Layer 4 of a small transformer language model trained on English Wikipedia (11 layers, counted from 0, width 64).
A neuron's activation on a vector x is GELU(weights . x + bias), where the dot is the dot product.
The model reads these tokens: "er" "wo" "od" " rec" "ord" "ed" " a" " s" "ong" " " "ent" "it" "l" "ed" " \"" "The" "re" "'s" " a" " Pl" "ace" " for" " U" "s" "\"" "," " which" " she" " co" "-" "w" "ro"

The vector x that enters this layer's MLP at each token. A number n stands for n times 0.037.
0 "er": 1 -32 12 -17 -29 0 32 -20 37 48 -23 36 25 -8 7 46 43 64 1 -37 -23 1 0 -42 -44 59 12 26 55 -11 -10 22 11 -17 -46 -57 -5 58 8 -4 -38 0 -62 35 21 25 8 -20 -42 24 -13 -38 -35 -8 35 24 -26 27 -47 -56 25 -59 48 -1
1 "wo": -30 -15 15 -26 -7 0 18 -3 16 35 0 -2 28 -7 -2 -4 51 60 30 -40 -7 8 7 -18 -51 71 17 64 62 -20 -21 31 22 -40 -37 -42 -4 27 4 -12 -38 39 -86 42 -2 -2 17 -7 -43 47 -24 -37 -25 11 29 5 -31 25 -44 -45 4 -69 26 39
2 "od": -15 -28 41 -35 -12 -1 31 -17 37 43 25 -1 19 3 7 0 55 61 20 -16 -7 -8 52 -29 -56 58 13 31 52 -15 -33 38 32 -22 -4 -72 9 42 18 -7 -15 -12 -91 26 -12 5 28 -27 -48 25 -25 -14 -48 -26 16 6 -12 13 -25 -29 14 -78 27 7
3 " rec": 0 -14 1 -40 -35 28 37 6 10 21 -44 7 18 2 -16 7 74 62 -36 -13 -30 27 14 -27 -58 49 7 12 65 -19 -9 33 37 -47 -41 -42 9 30 35 -2 -6 6 -66 31 1 40 28 -32 -64 35 2 -18 -19 -28 20 24 -50 6 -24 -45 33 -55 20 28
4 "ord": 1 -31 8 -36 -34 17 25 8 23 30 -28 4 21 -26 -18 13 30 30 -6 1 -27 17 13 -19 -70 83 -6 57 67 -14 3 31 35 -30 -37 -64 6 33 35 8 -25 17 -52 32 15 -2 41 -20 -47 44 -22 -65 -10 -31 30 31 0 12 -42 -46 0 -59 15 34
5 "ed": 6 -29 16 -16 -26 20 37 11 21 19 -11 19 28 -27 9 48 54 49 -5 -27 -7 8 -10 -24 -55 70 7 27 70 -6 -15 15 28 -43 -16 -71 2 34 24 -12 -20 -3 -64 14 11 39 36 -37 -48 38 -28 -27 -39 -48 24 30 4 -8 -39 -43 21 -81 31 14
6 " a": -2 -24 2 -26 -22 11 63 -6 23 53 -23 8 45 14 -21 40 57 50 -18 -34 -3 26 -33 -16 -44 36 12 45 75 11 -16 26 -11 -50 -50 -47 -8 43 34 -9 -36 26 -77 4 2 16 19 1 -60 29 -14 -24 -21 -23 17 14 -17 3 -12 -55 9 -59 21 29
7 " s": 2 -11 -6 -20 -27 7 46 -15 3 21 -13 17 29 15 -39 21 60 64 -26 -66 -12 8 7 -27 -28 53 13 5 91 -14 -15 34 3 -42 -47 -66 7 56 40 13 -41 9 -49 21 -2 32 -9 -14 -70 40 -5 -20 -6 -17 7 31 1 7 -22 -57 10 -34 19 9
8 "ong": -11 -42 15 -16 -20 1 37 -1 23 32 -25 24 17 -2 -7 32 50 39 -5 -41 -19 29 -2 -24 -34 83 -3 21 84 7 -7 39 16 -22 -24 -68 -11 34 20 -1 -42 16 -83 9 -6 6 27 18 -42 34 -9 -46 -31 -7 13 13 41 16 -66 -47 -18 -50 9 31
9 " ": 4 -20 20 -36 -36 34 61 -4 37 30 -22 -6 6 12 -18 17 33 53 -13 -29 -16 36 -14 -49 -44 37 3 5 82 -11 -28 25 11 -42 -36 -63 3 68 20 -7 -23 29 -69 35 3 -4 -20 -21 -57 37 12 -20 -11 3 4 44 -6 6 -31 -59 -3 -20 30 17
10 "ent": -1 -38 21 -30 -13 3 62 -1 25 -2 -19 -6 24 -13 -12 43 54 49 -11 -14 -1 14 -26 -8 -58 93 -6 30 83 -4 -21 -2 19 -27 -21 -45 -3 60 3 5 -34 11 -91 15 4 7 28 -30 -61 31 9 -34 -21 -28 28 10 -1 2 -26 -20 -16 -33 21 32
11 "it": 0 -40 40 -32 -6 -14 46 -8 26 8 -20 -21 30 1 -27 49 67 53 -12 -18 -17 -9 -4 12 -46 59 -2 15 83 -3 -33 31 10 -24 -18 -52 -12 46 22 0 -46 21 -70 25 12 -3 39 -5 -58 21 -9 -39 -29 -37 32 28 24 12 -48 -46 8 -39 22 20
12 "l": -2 -8 -15 -28 -14 -12 48 -12 32 10 -30 -2 37 -4 6 37 31 60 19 -39 -43 18 16 -21 -42 68 19 35 59 -2 -38 49 6 -11 -11 -52 4 41 24 -17 -18 2 -89 35 14 -4 22 -25 -47 29 -17 -37 -12 -11 31 41 31 3 -43 -44 -7 -82 13 10
13 "ed": 13 -35 18 -18 -21 9 27 2 20 16 -8 8 42 -10 18 55 53 56 7 -32 3 17 -6 -25 -51 63 7 17 70 5 -22 15 16 -39 -22 -77 -5 32 13 -20 -17 -8 -82 23 2 37 16 -30 -52 30 -16 -20 -42 -38 40 27 5 -3 -26 -31 12 -82 33 16
14 " \"": 22 -36 3 -27 -21 15 36 -23 47 15 -40 27 37 27 -44 37 16 50 -53 -43 -5 29 6 -44 -54 41 31 25 58 14 -30 44 37 -11 -50 -64 -6 39 18 3 -27 12 -62 22 -9 24 13 -17 -49 33 -13 -34 -8 8 33 17 -41 14 -13 -48 12 -52 31 15
15 "The": 9 -25 6 -21 -41 9 31 -29 19 29 -6 -4 44 21 -12 41 33 59 -29 -27 6 17 -17 -22 -66 56 47 36 69 18 -21 23 -9 -24 -52 -47 -18 38 2 4 -43 16 -78 16 -12 15 31 -6 -59 41 3 -36 -18 6 10 -5 -21 13 -34 -32 17 -41 19 56
16 "re": -7 -37 8 -32 -13 22 45 -22 17 11 -11 -14 44 20 -1 37 74 55 -23 -52 17 -8 -11 -22 -52 47 11 29 57 -3 -18 45 5 -8 -22 -52 8 54 18 -26 -40 -14 -85 29 -23 1 7 -17 -25 49 -1 -43 -36 -5 2 27 32 30 -30 -29 11 -61 -6 32
17 "'s": 10 -24 28 -30 -32 4 32 -27 16 27 -20 12 41 24 11 33 51 64 -21 -26 11 21 -31 -40 -45 47 31 41 54 36 -21 22 0 -47 -46 -38 -15 53 9 -18 -22 18 -83 25 0 22 22 -12 -63 41 -5 -40 -25 -5 19 1 -9 -25 -13 -17 -8 -65 20 41
18 " a": 1 -28 2 -22 -18 9 60 -20 11 50 -25 5 42 28 -21 35 60 51 -17 -33 13 26 -37 -12 -41 22 18 49 68 25 -20 27 -21 -46 -53 -46 -16 46 29 -12 -38 15 -77 16 -12 15 19 4 -68 37 -2 -34 -17 -11 16 12 -9 6 -1 -43 0 -62 21 30
19 " Pl": -24 -15 11 -26 -47 3 32 -48 -1 21 -26 -17 37 -22 -5 9 51 68 9 -30 -24 19 29 -27 -46 54 37 80 63 -6 -29 41 26 -14 -41 -67 -6 51 -4 -8 -22 -18 -64 60 -8 14 23 -3 -48 24 0 -33 13 31 10 -1 -13 2 -5 -23 -3 -43 -1 21
20 "ace": -4 -42 28 -31 -8 -2 44 -32 11 15 -1 -7 31 16 9 12 56 60 -17 -3 -18 -4 57 -42 -60 37 14 31 46 20 -6 23 29 -28 -26 -67 -25 59 26 -32 -25 -22 -71 29 -18 27 69 -10 -52 32 -28 -38 1 -35 21 -3 3 2 0 -36 21 -60 21 19
21 " for": 27 -31 3 -17 -33 13 33 -33 4 19 -1 14 25 -3 17 35 51 57 -28 -58 5 24 -6 -35 -48 47 18 37 64 30 -13 21 29 -44 -50 -68 -6 31 22 -35 -32 15 -55 39 8 23 12 1 -47 71 -8 -33 -3 -6 29 24 -24 -16 -15 -46 1 -60 6 4
22 " U": -21 -50 36 -7 -13 8 42 -22 45 0 6 21 16 11 -37 51 46 56 -26 -57 -17 36 -2 -44 -34 34 41 23 75 28 -39 29 12 -9 -53 -52 -26 44 4 -42 -38 18 -53 50 -14 1 19 6 -44 17 3 -41 -21 13 11 0 9 13 -42 -42 16 -22 6 24
23 "s": 3 -54 13 -36 -10 4 41 -23 23 4 18 12 32 20 4 21 54 45 -17 -50 6 25 6 -44 -30 53 24 -21 88 -18 -10 28 1 -12 -15 -48 -42 44 13 -23 -17 17 -57 49 -29 16 -3 -20 -63 28 11 -49 -26 -2 42 7 25 11 -22 -43 -12 -55 42 25
24 "\"": 33 -44 16 -27 -14 26 39 -34 38 8 -35 15 51 23 6 21 21 64 8 -34 -15 13 1 -57 -44 23 38 7 67 9 -23 27 34 -20 -30 -57 -39 50 24 5 -22 13 -63 18 -16 29 -2 -28 -63 46 -38 -48 -12 11 13 -8 -5 11 -30 -25 4 -45 30 26
25 ",": 18 -34 4 -20 -47 0 24 -46 40 16 -34 28 34 0 1 26 37 66 -5 -36 -6 17 -12 -61 -42 42 40 -21 67 3 -18 28 -8 -28 -17 -71 -27 42 44 -15 -21 37 -67 18 29 27 -6 8 -45 47 6 -57 -18 -1 38 31 9 0 -30 -15 -4 -28 27 1
26 " which": 41 -31 11 -6 -34 16 36 -49 11 9 -39 3 60 2 12 29 58 60 -19 -37 -15 8 -12 -59 -68 43 28 -14 50 12 -14 45 -13 -37 -27 -56 -8 63 42 -18 -22 13 -57 9 15 12 12 9 -37 41 7 -38 -1 -10 35 -8 4 10 -50 -22 -5 -39 7 34
27 " she": 11 -31 -6 -8 -53 33 32 -40 13 35 -45 18 38 17 25 -2 52 64 -26 -54 -7 1 -11 -47 -48 36 18 20 50 24 -20 63 11 -58 -21 -52 -17 42 47 -15 -26 32 -69 23 -3 -3 -2 14 -44 32 -2 -37 -22 -8 23 -6 10 17 -26 -8 -14 -31 18 45
28 " co": 1 -57 -24 -2 -42 35 69 -24 13 12 -46 20 14 11 1 7 74 41 -9 -19 -15 23 -8 -31 -75 27 -20 46 57 9 -29 46 22 -36 -32 -46 5 34 59 -25 -28 -3 -66 33 -10 -1 11 7 -47 47 11 -11 -9 -5 29 0 -19 16 15 -26 -13 -37 -1 42
29 "-": -6 -39 -17 -16 -36 29 50 -27 51 2 1 24 -2 12 -33 14 26 53 3 -31 23 18 -13 -21 -66 40 20 -2 65 34 -24 44 36 -20 -34 -73 -2 47 50 -15 -21 16 -68 59 -14 -3 10 -1 -56 46 1 -41 -10 -29 8 15 -17 -3 2 -40 -8 -31 13 0
30 "w": 4 -20 -25 -11 -33 22 23 -11 30 -15 -41 29 -21 25 4 34 38 67 -5 -32 6 16 -17 -30 -72 71 -8 12 60 -9 -40 53 38 -19 -17 -61 -20 32 22 -22 -21 20 -59 46 -11 6 10 -7 -68 27 -22 -34 -7 -25 9 26 13 21 0 8 -18 -47 41 40
31 "ro": -3 -34 -4 -11 -20 21 30 -2 3 1 -10 31 21 6 -15 29 41 77 -9 -37 -4 17 -32 -4 -75 36 2 16 65 10 -28 63 20 -17 8 -56 -18 37 24 -30 -32 20 -83 38 0 -15 -4 26 -45 38 -44 -39 -29 -12 -3 26 -2 28 8 -10 5 -64 28 13

Each question shows the input weights of one neuron of the MLP. A number n stands for n times 0.018.

n146 (bias -0.021): -23 -39 -26 -11 25 0 -1 -22 9 18 29 11 6 -16 10 -2 30 19 -10 9 -2 -38 -21 15 35 -33 -23 -3 -6 25 4 22 -4 14 -41 14 -10 8 12 -9 10 -4 10 18 -16 -13 8 -24 -1 9 21 12 -34 33 3 -17 -14 16 -5 -38 -3 35 -12 6
On which three tokens does it fire most, strongest first? 22 " U", 28 " co", 16 "re"

n119 (bias -0.001): 15 12 -9 -56 -8 7 -22 7 -34 46 1 25 19 33 -46 25 27 14 8 -13 8 -2 16 -18 26 -20 -34 -6 24 -15 -4 16 -1 -43 -20 29 -18 -1 -11 -8 10 0 2 11 -26 5 32 -11 40 -32 18 21 -15 27 3 -4 7 -37 17 26 -9 -27 -30 -24
On which token does it fire most, and how strongly? 18 " a", at about 2.3

n97 (bias -0.010): 37 -20 -14 47 26 12 1 -44 1 13 1 4 5 -11 35 5 -24 -42 4 -43 -25 23 -22 17 17 32 -41 -16 2 21 19 -19 8 17 -18 -32 6 -13 10 19 18 43 19 0 -21 -5 31 1 -16 -12 -27 35 -27 -45 3 -15 11 -8 14 -22 10 2 10 17
On which token does it fire most, and how strongly? 5 "ed", at about 1.9

n93 (bias 0.006): -27 -24 1 -6 2 21 22 -7 46 -31 5 -29 8 -15 3 -7 -18 -18 -10 17 -16 27 -1 -27 4 25 -3 -38 -34 29 21 11 29 -4 6 -5 -11 -26 16 3 11 25 22 27 9 -31 -15 -4 -4 -18 17 -13 1 -3 -2 8 12 0 7 10 6 -4 47 12
On which three tokens does it fire most, strongest first? 29 "-", 23 "s", 30 "w"

n180 (bias -0.031): -1 3 9 -4 -23 -29 -45 13 21 27 10 21 -4 22 -3 20 -16 -22 46 28 -25 -24 27 24 -29 7 3 -12 32 6 26 -48 -21 16 -52 24 -25 1 9 3 -31 18 -20 -20 -14 11 -25 -6 9 -8 -30 26 50 -13 7 9 -31 -18 16 58 13 -41 15 -6
It fires most on token 0 "er"

n170 (bias -0.014): -15 -8 -12 -35 -16 -13 40 -9 0 -18 8 15 -2 -1 36 -27 7 -7 -35 -2 6 -9 24 16 17 -39 15 -19 -6 35 11 3 17 38 -29 23 18 13 -2 7 -18 32 -27 3 4 -3 -33 8 -40 -7 -7 43 -3 -30 49 -5 3 -9 -4 11 11 7 -32 -16
On which token does it fire most, and how strongly? 29 "-", at about 1.2

n218 (bias -0.021): 35 -23 0 -29 -10 4 -36 16 26 -12 44 -4 2 -5 26 6 6 9 -15 -1 -37 -2 11 30 -2 24 -20 2 -37 -14 -43 0 -1 -7 23 9 -6 -4 13 25 -34 49 8 36 17 -37 14 -31 6 -7 -20 48 -23 -10 10 -26 17 -19 -6 2 -16 31 1 -13
It fires most on token 11 "it"

n158 (bias 0.008): -6 52 -46 23 -4 18 23 -7 -18 10 -45 -26 21 -47 45 14 -30 -50 -19 26 -30 14 -21 -21 6 8 37 -30 -15 -2 -11 10 -16 2 11 13 -35 60 12 34 -20 24 4 37 22 3 -39 10 8 13 1 -9 -26 -23 10 -16 -6 23 17 -38 13 39 -3 -22
On which two tokens does it fire most, strongest first? 26 " which", 25 ","

n100 (bias -0.051): -9 -8 -43 16 -5 -2 -56 -29 35 1 15 -32 -22 25 15 -7 -16 31 7 6 -25 12 -11 -14 -32 22 -1 -26 30 59 21 -64 11 -20 -8 36 18 9 -2 -22 -6 -7 27 -12 -15 -9 -44 25 -10 -14 -26 22 29 35 -1 15 9 -10 -29 -41 29 8 30 -9
It fires most on token 9 " "

n132 (bias -0.013): 4 -19 24 -16 30 -9 -7 -26 0 -10 32 -12 -17 8 21 -20 7 11 -26 26 -3 45 10 -45 43 4 -4 -27 -22 13 1 30 18 -7 -8 19 -14 -8 -19 32 -42 -22 -2 1 19 4 -14 -6 -1 34 -12 -29 20 12 11 -2 -36 0 17 25 -14 13 2 5
On which token does it fire most, and how strongly? 24 "\"", at about 1.4

n248 (bias 0.024): -9 -1 -4 -38 19 -4 17 62 -14 -3 -4 32 1 0 7 -15 1 1 3 17 -1 -23 -28 -14 16 0 -9 3 -7 26 -22 25 -8 14 -30 -9 4 1 1 -4 12 17 -14 -18 -41 0 -3 -5 35 8 37 -20 28 -13 6 -19 12 8 18 -8 -7 -4 17 -2
On which two tokens does it fire most, strongest first? 18 " a", 28 " co"

n242 (bias -0.022): 31 12 26 25 -24 -15 2 -50 9 -15 -42 -39 12 1 -22 10 4 -1 -1 20 -8 4 46 30 -12 22 -15 -39 11 -27 24 29 3 12 11 39 8 -15 -20 15 11 -7 -2 -8 41 -10 9 58 -11 -48 -4 12 -40 7 30 -10 -6 36 -10 -11 -60 9 -8 4
It fires most on token 11 "it"

n23 (bias -0.036): 11 -34 21 6 -3 -13 23 12 4 0 -14 2 -7 13 18 -20 -33 -1 14 -15 -15 -4 -11 -26 13 -4 15 2 13 62 27 -3 -34 9 -4 -9 3 1 34 24 -19 -7 5 -6 -18 17 12 -6 -36 -42 26 -4 -3 22 -35 -35 -1 27 36 -2 -26 17 22 1
On which token does it fire most, and how strongly? 24 "\"", at about 2.9

n32 (bias -0.020): -28 20 6 14 -10 -2 14 2 -41 -39 -6 33 27 -14 -36 16 -41 -25 -5 9 -38 -33 -34 -14 -25 -19 -2 -17 -11 44 28 31 23 -17 32 35 30 12 18 41 -16 10 -27 7 14 -34 36 12 -10 17 -6 -7 19 8 11 -15 3 3 4 28 -8 -23 20 -6
It fires most on token 31 "ro"

n130 (bias -0.023): -16 5 5 -35 27 -21 -40 -5 36 -3 -7 -12 6 23 25 -3 36 5 1 -20 1 -32 18 -2 -16 9 -2 25 3 14 32 -22 -24 29 -23 10 -7 4 29 -42 -8 -22 48 18 1 -3 -14 -1 -10 17 -6 6 18 14 -27 -1 17 2 -9 11 -11 -23 -17 -7
On which two tokens does it fire most, strongest first? 16 "re", 20 "ace"

n79 (bias -0.037): -31 17 1 -7 -19 25 10 5 12 16 -10 -25 19 -66 1 11 -5 -17 7 32 -7 25 -11 16 12 37 -55 -26 -3 -20 12 -6 15 50 -8 26 -45 -2 -1 -11 41 -18 18 43 -13 -4 -4 -23 14 26 30 -16 -19 -25 -15 10 -13 23 -13 15 -37 -6 27 -15
It fires most on token 4 "ord"

n200 (bias -0.033): 30 2 -10 -25 4 5 -23 -48 -23 32 -48 2 7 -14 2 59 -3 -32 -51 14 -16 13 19 6 43 -11 0 19 -17 -2 -33 29 5 31 -3 18 24 1 0 15 6 -15 16 -24 -32 11 -17 -50 -13 23 -24 -13 25 -7 18 -57 14 49 20 -20 20 20 6 2
It fires most on token 14 " \""

n145 (bias -0.009): -23 15 53 4 33 -5 -19 -39 7 -23 -43 15 -53 28 33 -18 -25 26 -19 -10 -18 -7 -28 50 -3 27 15 13 -10 -19 -8 9 -23 -11 45 31 -5 -1 15 -35 -16 8 32 -21 1 -6 50 39 -63 46 -5 14 19 12 -13 24 -30 3 10 -9 10 -9 2 -43
On which three tokens does it fire most, strongest first? 31 "ro", 30 "w", 11 "it"

n249 (bias -0.005): 54 32 26 -34 -17 -18 -2 11 -19 -2 25 7 -18 -15 -17 14 -26 4 -1 2 -14 13 -19 15 -8 31 21 25 -4 -27 -5 50 -22 1 18 2 26 -18 15 -56 -24 -17 39 13 -5 1 17 14 20 -3 -51 7 36 -13 -10 0 -1 30 17 -29 -59 -3 10 -9
On which token does it fire most, and how strongly? 31 "ro", at about 2.5

n167 (bias -0.048): -32 14 -4 -13 0 -17 5 -16 17 -16 3 39 0 22 9 3 -26 -5 10 -13 -30 19 27 -4 -6 12 2 -24 -15 -28 2 15 -5 6 7 2 -11 -8 -39 -8 -13 23 -4 -12 5 -27 -9 -3 -3 -35 1 3 24 17 32 -10 20 2 9 35 -13 0 21 6
It fires most on token 30 "w"

n101 (bias -0.037): -24 27 -5 -17 42 -21 -7 -26 -45 21 5 -11 0 9 3 12 -9 59 25 32 7 3 15 10 24 -19 -12 18 -11 28 17 -33 23 2 9 -2 28 21 -26 -24 7 -51 -12 16 -25 -3 1 -1 -26 -17 -5 -3 -7 -18 4 0 -12 -42 16 4 -11 -14 33 -14
On which token does it fire most, and how strongly? 20 "ace", at about 4.2

n105 (bias -0.023): 33 7 10 25 7 -17 -56 6 -3 21 -40 -15 10 -23 6 -25 -3 10 9 -18 -7 -8 7 10 18 -44 6 23 5 15 -11 -10 -4 3 6 -15 14 -17 10 1 -33 8 -33 5 18 16 -25 -20 9 2 -8 22 0 -39 7 19 12 1 -22 13 43 28 40 10
On which two tokens does it fire most, strongest first? 13 "ed", 0 "er"

n228 (bias -0.053): -25 3 15 31 3 39 -1 -20 -28 -15 -29 13 -19 4 17 -10 24 -11 6 -25 -17 36 8 30 25 2 -8 -30 -20 2 -10 -95 -1 -21 3 22 -5 44 -9 62 -51 -27 -37 -15 -6 52 0 12 -29 8 14 18 -28 -13 7 54 39 -3 14 35 -31 9 -2 -23
It fires most on token 10 "ent"

n75 (bias -0.037): -49 43 -19 -16 46 -17 24 -7 -3 -32 -4 -14 9 -23 15 25 -36 -6 40 -4 -22 -8 26 20 6 25 -29 -6 4 18 38 -11 -14 0 4 -37 -22 -1 -11 -28 4 -1 20 1 -44 2 14 24 12 16 -26 12 31 -6 26 21 -4 -21 -32 -1 25 7 -1 -3
It fires most on token 12 "l"

n48 (bias -0.034): 47 -12 -1 5 -31 -7 -35 -34 22 15 -64 -2 11 -24 10 16 31 -46 1 -16 47 16 -21 -12 8 21 -24 -33 -9 -14 25 -22 10 17 17 11 5 1 -40 38 -22 23 -48 -5 -2 51 -9 47 23 23 -18 15 -4 -10 -34 -32 17 12 7 -7 -16 35 18 2
It fires most on token 25 ","

n6 (bias -0.039): 18 -43 -34 -6 -22 -27 -3 -9 -13 51 33 -51 17 31 14 13 7 -11 -20 48 -27 4 16 4 -16 50 4 -40 -6 -24 14 23 9 -15 -38 16 -47 21 12 29 -23 29 37 -33 9 58 -23 13 6 -34 -6 -7 -20 -4 -7 -21 15 -7 42 17 6 18 -23 7
On which token does it fire most, and how strongly? 15 "The", at about 1.5

n229 (bias -0.015): -10 23 -11 30 -13 26 -75 -28 -22 -10 -19 27 26 -43 -13 -8 4 20 -3 34 -4 22 13 16 13 -17 -9 6 -27 -20 -25 -19 23 -51 10 14 7 -5 -8 37 -37 -2 -35 -2 -8 2 48 39 10 -10 27 -30 -30 42 12 -17 47 30 2 -20 25 28 8 -18
It fires most on token 19 " Pl"

n227 (bias -0.036): -59 49 -10 -8 9 -23 23 4 -13 34 24 38 -5 -28 2 24 -4 42 -40 4 -3 16 -12 64 15 -6 -17 -9 -29 4 -10 -10 -32 37 -38 -43 -42 -43 -7 -7 -5 25 13 -3 30 -12 -11 -18 26 28 -16 34 5 -45 18 -22 10 18 -8 10 1 -13 9 37
It fires most on token 6 " a"

n208 (bias 0.006): 4 30 -24 9 -5 14 5 4 -25 14 -57 18 0 -19 1 10 0 -10 19 -2 7 -16 7 4 -50 -40 -30 15 65 5 22 6 12 -4 25 9 36 21 -28 -4 -10 -6 -7 -26 28 -12 9 41 32 22 5 51 -34 -1 -28 -29 -25 -41 -17 10 -11 -8 3 -22
On which token does it fire most, and how strongly? 28 " co", at about 3

n33 (bias -0.013): -7 -37 -24 4 35 -4 32 -15 -37 38 32 -14 27 -27 -2 -3 -3 -18 -28 7 -23 -11 -4 -10 -14 -14 -17 -15 21 -31 11 7 33 -8 -16 41 24 -8 7 32 13 37 36 35 -9 -7 22 -2 -13 19 26 -50 14 2 -38 -6 45 -4 22 20 -13 -19 -20 -13
On which token does it fire most, and how strongly? 4 "ord", at about 2.2

n41 (bias 0.014): -33 7 -46 -17 -23 -17 28 20 -32 -11 -23 1 -12 39 3 5 -17 25 11 17 -30 -11 38 13 -43 26 5 15 9 -39 -7 -9 -6 -4 -16 -1 24 0 -3 9 39 -6 54 27 8 -12 11 -21 14 -4 31 2 34 -30 -6 -21 -14 -40 35 -19 25 15 7 -8
It fires most on token 3 " rec"

n197 (bias -0.025): -8 7 47 -17 -8 10 52 -56 16 -20 -30 28 0 4 20 5 5 -39 8 -17 -20 -41 -5 22 25 15 -6 -10 -46 -21 -22 -1 0 65 -28 22 8 -27 16 29 3 -28 -10 7 28 -24 19 -24 -17 11 -19 -7 29 -18 6 18 22 -1 30 -22 -79 30 54 23
It fires most on token 12 "l"

n1 (bias -0.020): -5 -14 4 7 31 -28 2 7 13 4 36 22 13 9 39 23 14 -1 15 -21 -31 -8 10 -21 26 -64 -12 -4 -29 -51 2 14 12 -4 -5 15 0 -4 -30 11 -26 15 -35 45 -21 18 1 43 -18 43 26 -12 5 13 6 -44 -52 -25 5 33 19 38 10 -3
On which three tokens does it fire most, strongest first? 1 "wo", 22 " U", 24 "\""

n207 (bias -0.010): 5 -12 7 -38 -16 -13 -18 52 25 1 -19 8 30 -47 37 -19 -5 -23 -13 -1 10 -4 17 5 19 -33 -17 -11 -4 -5 -8 7 -24 10 29 9 2 37 25 -11 24 -6 4 1 -7 46 33 -38 -10 27 -24 -10 14 -20 12 5 -13 -20 -20 -15 12 34 21 -41
It fires most on token 5 "ed"

n73 (bias -0.028): 53 32 -32 2 -28 -20 -19 15 24 18 -4 40 22 7 -3 -2 -16 -12 -13 18 8 -13 5 -18 -56 17 -2 32 2 -11 35 15 -29 -47 -10 21 8 -45 -24 -35 -16 9 24 56 -57 13 -20 19 -1 -26 0 23 -12 6 -3 25 19 8 -7 -23 -19 76 -3 32
On which two tokens does it fire most, strongest first? 27 " she", 30 "w"

n64 (bias 0.005): -26 11 2 9 9 10 26 13 -8 3 28 -11 -13 -15 31 14 -21 33 -34 -5 -32 13 -42 2 -6 -24 11 14 -28 8 -3 46 28 -17 18 1 -50 2 -3 9 -22 10 1 17 -16 29 -14 10 -19 2 16 15 -31 20 -32 -18 3 33 22 18 -4 26 1 -23
It fires most on token 31 "ro"

n157 (bias -0.018): 4 -21 -21 8 9 -10 20 -7 -2 -1 1 -2 -31 -37 -13 -3 7 -2 -8 25 -31 22 -39 47 3 31 -19 14 39 11 28 -4 -18 15 -15 -14 11 -6 22 0 12 -30 22 -13 -3 -24 -19 -39 -24 -18 -39 7 36 10 -20 -22 33 1 21 5 27 -16 24 -19
On which token does it fire most, and how strongly? 4 "ord", at about 2.1

n141 (bias -0.022): 27 38 6 -17 9 -6 -36 -6 -8 63 10 10 -8 -22 -14 23 -7 9 15 31 -24 23 4 -1 -33 -49 -36 -4 -10 26 -5 -16 -9 -25 -35 -13 16 9 13 -33 -13 -24 0 31 8 15 20 13 8 6 17 26 -13 -13 -24 10 3 29 -46 56 -11 22 12 7
It fires most on token 0 "er"

n94 (bias -0.033): 27 -2 -18 -6 -22 3 6 13 17 -5 -36 -37 -6 7 18 16 -31 9 -7 -47 -7 8 5 5 -15 0 7 7 7 -9 -6 29 -13 3 68 -4 36 44 -5 27 -30 -14 7 -32 3 -2 -39 45 52 -30 7 -4 -21 -5 32 -24 8 -7 -9 14 -34 -2 -56 15
On which token does it fire most, and how strongly? 26 " which", at about 3.4

n203 (bias -0.006): 15 -25 15 -1 -67 18 -16 18 31 12 -6 -27 -35 -13 -2 38 14 22 -1 -16 16 -14 -31 32 7 36 -24 -3 -4 -16 0 -49 29 -17 26 7 20 3 -39 -9 22 -1 -13 -13 -15 56 7 5 -5 -5 -21 30 8 11 -7 -34 4 6 36 43 -20 10 3 3
On which two tokens does it fire most, strongest first? 10 "ent", 30 "w"